Layer 2 of a small transformer language model trained on English Wikipedia (12 layers, counted from 0, width 64). Numbers have three digits each and are written without spaces.
A neuron's activation on a vector x is GELU(weights . x), where the dot is the dot product.
The model reads these tokens: "y " "met" "al " "with " "our " "debut " "album " "– " "and " "that " "is " "tr" "ue " "to " "some " "ext" "ent" ". " "B" "ut " "I " "believ"

The vector x that enters this layer's MLP at each token. A number n stands for (n - 500) times 0.011.
0 "y ": 516369573551577340529923520491402531493541520519616560560527607576474626459593510456356465391582447380581546496480395322464436477400431489482617522457317641440482420480604506578465484329438604
1 "met": 473426492437757406315549509506595518530546548607462668500402421438413533357553450621426425363455725441533516535462451383470521521542585528606481405468545594435455450586602509387614489521416633
2 "al ": 421468491420549416318801586521581587618551446646443678709515457453499630442558500470369473404518490413577633515390422310499419536511388392546451414608409524424546463513598616487551486322478491
3 "with ": 491423515526600352468878402518476457525461527543591579521589480456501523404413603632324451522255511466564630506578408301535465517527557386548562445472320459585565385457466510415489548494493609
4 "our ": 507432426514672330326915471456545676533565464562518573681531489481551548409579439432461496399596529346628459479417436415461398488564536434528501440541348555435470406396517568534493530469468488
5 "debut ": 447219376546535438486720563561718638423426440494617580515493519568478561522470519722396590391458504338541453386558447447402455403534450547508535452444391395583533363656554630485536536432560389
6 "album ": 440271357469615332409848430499513565486551426586609640480515543458495602517473511672404538414492511307588588342544413366499471548528462496488580465481304446459508563602580611528585509341503475
7 "– ": 592336432521436427442757328523677549550435441524634606453570385576423553547475434594362529525348393386620501577670485427445470493452552413527539473443300483479429408624668680435585495444544475
8 "and ": 551506504559605419430888429476510563477443388548535468661664450490538574384541463507222492415377565432649555607584446395421462419489518417479520385502336523441474625590432573459537483468492633
9 "that ": 486403447560559444397830414491617587423439451535393416506587517684552509392483529585184565415496459351398398500613450437472572525440681553513434507533457462539512390652637601464480470530455563
10 "is ": 609499480619585499557822483488530501516377498623480523425580368506486513489537457524307542444452517257620474382529439420516415386627526461486482477512142482502529467817523598535416531529512551
11 "tr": 522444478417711324389568584512662467707460489427553464500443513490482531462405383494411497378523683570558472591456499539603467539473533636506488307393200556471495496709528620571456431301609545
12 "ue ": 630484476550608492472908405476557504390420641500633503637524428465541538508539436568444530457468473440643548386457415438530383494655377369520517456555323612462465536593607564495398485328418489
13 "to ": 577472508493565419372828368576587529506360451439532446532603571549517506436484424677335530417298605365592602512573487377567403563554483512514351364503450489446490420685598601542452486360534561
14 "some ": 486412463587599423407959400514644628432582544407500552604587488484507477417471516662453455427502531309515448524515398389473489473549621534537477470514370381570575378397473520449580498405473520
15 "ext": 545573401635722431329622444587699560484524634513521399498444402498510545373323446610317495398370587535515344594542520435548388424535583507532399460449268560499564590684617497507524438606526468
16 "ent": 562504422645726349244625416605665559573494572505550620441505542409431601435371389451386447427480507500523253578393472495503536460451488548479432516634406586477465595700663529535532440593452453
17 ". ": 607572400644513338456822391475539505492449483552405595321632629486445536421412526540219570439615262407601538526554512356528592559505574435503536447579370533457566564631534529460398483295504515
18 "B": 525525524395681304395693524472607488680452473374556525490485281459451547446327484485443515475700858511477345512552527432475574576524566419422593491435201487405522510612645551473532532455467530
19 "ut ": 507451485537678363558933328506531470344569537503504464620528482545533516362435507624413510479521613517513436476471373362511472510504568389558604509556327420458558552617581466474487496386401560
20 "I ": 589526434624530347440899437440509628416471566574571570415625430438480547456664456601252539415678612355489556404559399433515538549536471382469384521526396418436506509523581489573484487395463509
21 "believ": 652487458610662398563432512527730468356453625506531459506386505544440421556497420510456525443536527459477457513504450439412702408522700553630546370429324545491418479816552476486398451529486476

Each question shows the input weights of one neuron of the MLP. A number n stands for (n - 500) times 0.0013.

n57: 460505341339530528631406391656447729553405603435548491572433409561408557511581542434518720521360413563677488465465655548568525512598354502497170414670474391568440641373409487697733457591425533
On which token does it fire most, and how strongly? 15 "ext", at about 0.017

n103: 509498521465519615615421533373397505429405676524336143454563482695437357430452574450488637574426303513507445531574517483600601519306502442554589509563412359613417687499430649683590496638565557
On which token does it fire most, and how strongly? 9 "that ", at about 0.76

n212: 563458536649454497430393599553486464447544688423469480318544555485496207329753500385746472458535469411383517462361553514340564496370534438579482417606638635449519598450384379732418453346623536
Which token does this neuron like most? 21 "believ"

n143: 476578488537466436586484467325302627829402476523330604482526701584564347312542412526463472475614426523437529380443537570551497555615630651584591487657580439462580538317488560437407553618536547
Its three highest activations, in order, are on tokens 17 ". ", 4 "our ", 9 "that "

n203: 321481763424552530561438367478449566595602501558397277508677541535545428422504662345442345407333494452578620752614591382472402462593529608561532444463529374759535494378335542439721501637470505
Its two highest activations, in order, are on tokens 3 "with ", 8 "and "

n166: 425444609349479603725598464425505473586494531583456434386652415681290526454547565520497402484550452527272646711527344471511560393473502526464614583629509541477437519517358378597517469416415420
Its two highest activations, in order, are on tokens 0 "y ", 19 "ut "

n167: 493581684431507485568478437592543366518621487558500488433668484505586338623451635451486495454434633464321613415330560565485471688317393622388676481485566591542157726549428497640557488380526430
Which token does this neuron like most? 11 "tr"

n173: 555491883308480394627372309438400411599467557384406463503680656495393448440168582420599430640411511620312632737597599541594408575561498432611352448369516359610420610371364539781572500412492370
Which token does this neuron like most? 11 "tr"

n185: 702427422482420445544464543417363679621403651430398323203572443392328459434557605420477540413619438611327529465638537684447677495588539515588274510462499501597633550419392359459477646735626621
Its two highest activations, in order, are on tokens 20 "I ", 17 ". "

n93: 521445338384580524768403336391258625482405304591674453259512624566400451425614286475597631530633528598438551560529630656413653554645279472443287428699485315555558497419521550457735562485519341
On which token does it fire most, and how strongly? 20 "I ", at about 0.41

n208: 603324487490540500545378531585390602685484630406301501433454616582815255515444658346605686436507495393457481349550666587434325315493488512704388442444622503621598373612399343560324539635724484
Its two highest activations, in order, are on tokens 21 "believ", 5 "debut "

n134: 426323689552437569575473416580521544507327373483556536528464420660577564559402565496474354580327447535588550697533468464452480503701405452542500531455584561523638514430267539342648678516480452
Its three highest activations, in order, are on tokens 3 "with ", 7 "– ", 8 "and "

n31: 496248604232546577655349421283429407367585695500474482510558487265416347508708559649780458525268609277396637490462533537477481569530521576559677626438560466625477703533498474580415539495577615
On which token does it fire most, and how strongly? 1 "met", at about 0.31

n75: 538446572484427486390459270687445479338611490476386170516540613567608496418429586315467479649308348755484666584492666582397616434609509263657383490480523536656451733522309449454631420514564510
Which token does this neuron like most? 8 "and "

n111: 488478419548369540608467622507622510680552302632565605441519390547410542556577524384617434605575424363529653504420530470139537361575277407432537502547585478747456568564410405461766507572465257
Its three highest activations, in order, are on tokens 5 "debut ", 2 "al ", 7 "– "

n24: 564437532286415414416412339521538500496358583466529427497563609804532535482451578318639624602478308715446570541773607468489332751529341517498397633528492551630341462509377468470527521478473439
Which token does this neuron like most? 7 "– "

n70: 508488526511477507506522503490503519504531505499492503495465513485474474489472496489502540481485513507497489504494473499490496521512500477466503485493522516511494506509483517523489518508491488
Which token does this neuron like most? 4 "our "

n71: 411386593575366470570473423509410487468403574594569581360392544607345407591535567664499367611504561528589477500536386508488587590595506414470520447729642490570444488461516582415566296429595418
Its two highest activations, in order, are on tokens 7 "– ", 5 "debut "

n237: 362343721696344691568484479451369643427456584513634488485496504655560639540391441581477647691526517431322602562427484613664221414340478493399585603477406671621284689251392649753447414421426301
Its two highest activations, in order, are on tokens 0 "y ", 12 "ue "

n162: 544378494310592542522434611456442619662405445646544467537598483481583399425677560483468419478454348591485837583483438629472467528480359224386696523669452440727386502318448511503701394496529416
Its three highest activations, in order, are on tokens 2 "al ", 3 "with ", 8 "and "

n216: 523535660475417542449565555518493551520290484470429651675518403537544450516333536425556368625559534431444540611342543614505253570535504395494509476477619558515452637577306416684408599513504604
Its two highest activations, in order, are on tokens 2 "al ", 8 "and "

n141: 508370649411400571583552403566567539645659507639486406510567534447581560647415593437583230472457285576358634554508453462440459533686369471544470608531558488513409443453403473513511544390499429
Its three highest activations, in order, are on tokens 2 "al ", 3 "with ", 0 "y "

n5: 350501629453466519444561513515336431505602451625592428336546611451572377623472637474620433554332475591446539492640559402534391515265445584506725406682453672466472605400414499487634526399589522
Which token does this neuron like most? 3 "with "

n155: 569557489491411230563418353516263401371395598516577452596550429609314422631443502375527517698407447616555669489564595520427536608558336568460386583441552503596386569555507379703648557458238405
On which token does it fire most, and how strongly? 12 "ue ", at about 0.064

n234: 337472387594484535258315497544529570529593201462355572374529531593276326400506705572570522667365541535476608341585570551522502509347620439518508390649564586504293647426557646611679667586595410
Which token does this neuron like most? 1 "met"

n67: 511540719464643552570397423304594521482395552373582440549545678610479461556469548479575606448474494415469581661497466513545507672436408456302400416572342460435453666373461489678553412437436380
On which token does it fire most, and how strongly? 11 "tr", at about 0.79

n82: 485527696253519605494449447404372553691537508576388726495497477724440569196444544502474318449491512433440496445583434673304354673641700291306412607630544550473587503330402409747602429675490605
Its two highest activations, in order, are on tokens 1 "met", 4 "our "

n101: 645402293509695547591395538553197398404657622444404516401725470521437435418472707560640568440543519516549744272521512556666301698336224542567440333696735541414439614500370352785680558379594656
Its two highest activations, in order, are on tokens 6 "album ", 20 "I "

n232: 493695661591369459622488352603429371360322371574508439430560474576401455469453450540439586538234598485514619475535728502593375677423390561460447323589655522480468494379529444640713598489469603
On which token does it fire most, and how strongly? 13 "to ", at about 2.1

n235: 511312494449487544688449516294385698519434487524532543252480651632400513405468681495454588479596389241422533457432481538450614455470563470523673535646488474465489655294407492592549454448479502
On which token does it fire most, and how strongly? 17 ". ", at about 1.5

n233: 374383440524398434303428330538407285356445691501647687465476501605659474663538759479509473581348410580470710413516394622395461465549540322494579472638731601533537593612451548488516341407695525
Its three highest activations, in order, are on tokens 3 "with ", 12 "ue ", 6 "album "

n219: 376423486635463503379339647529378338407631447410419625294354535473306541492519552389587487446457528611497474472625536684631440558395467615587578443563584586386577624663472509606629589520658520
On which token does it fire most, and how strongly? 11 "tr", at about 0.4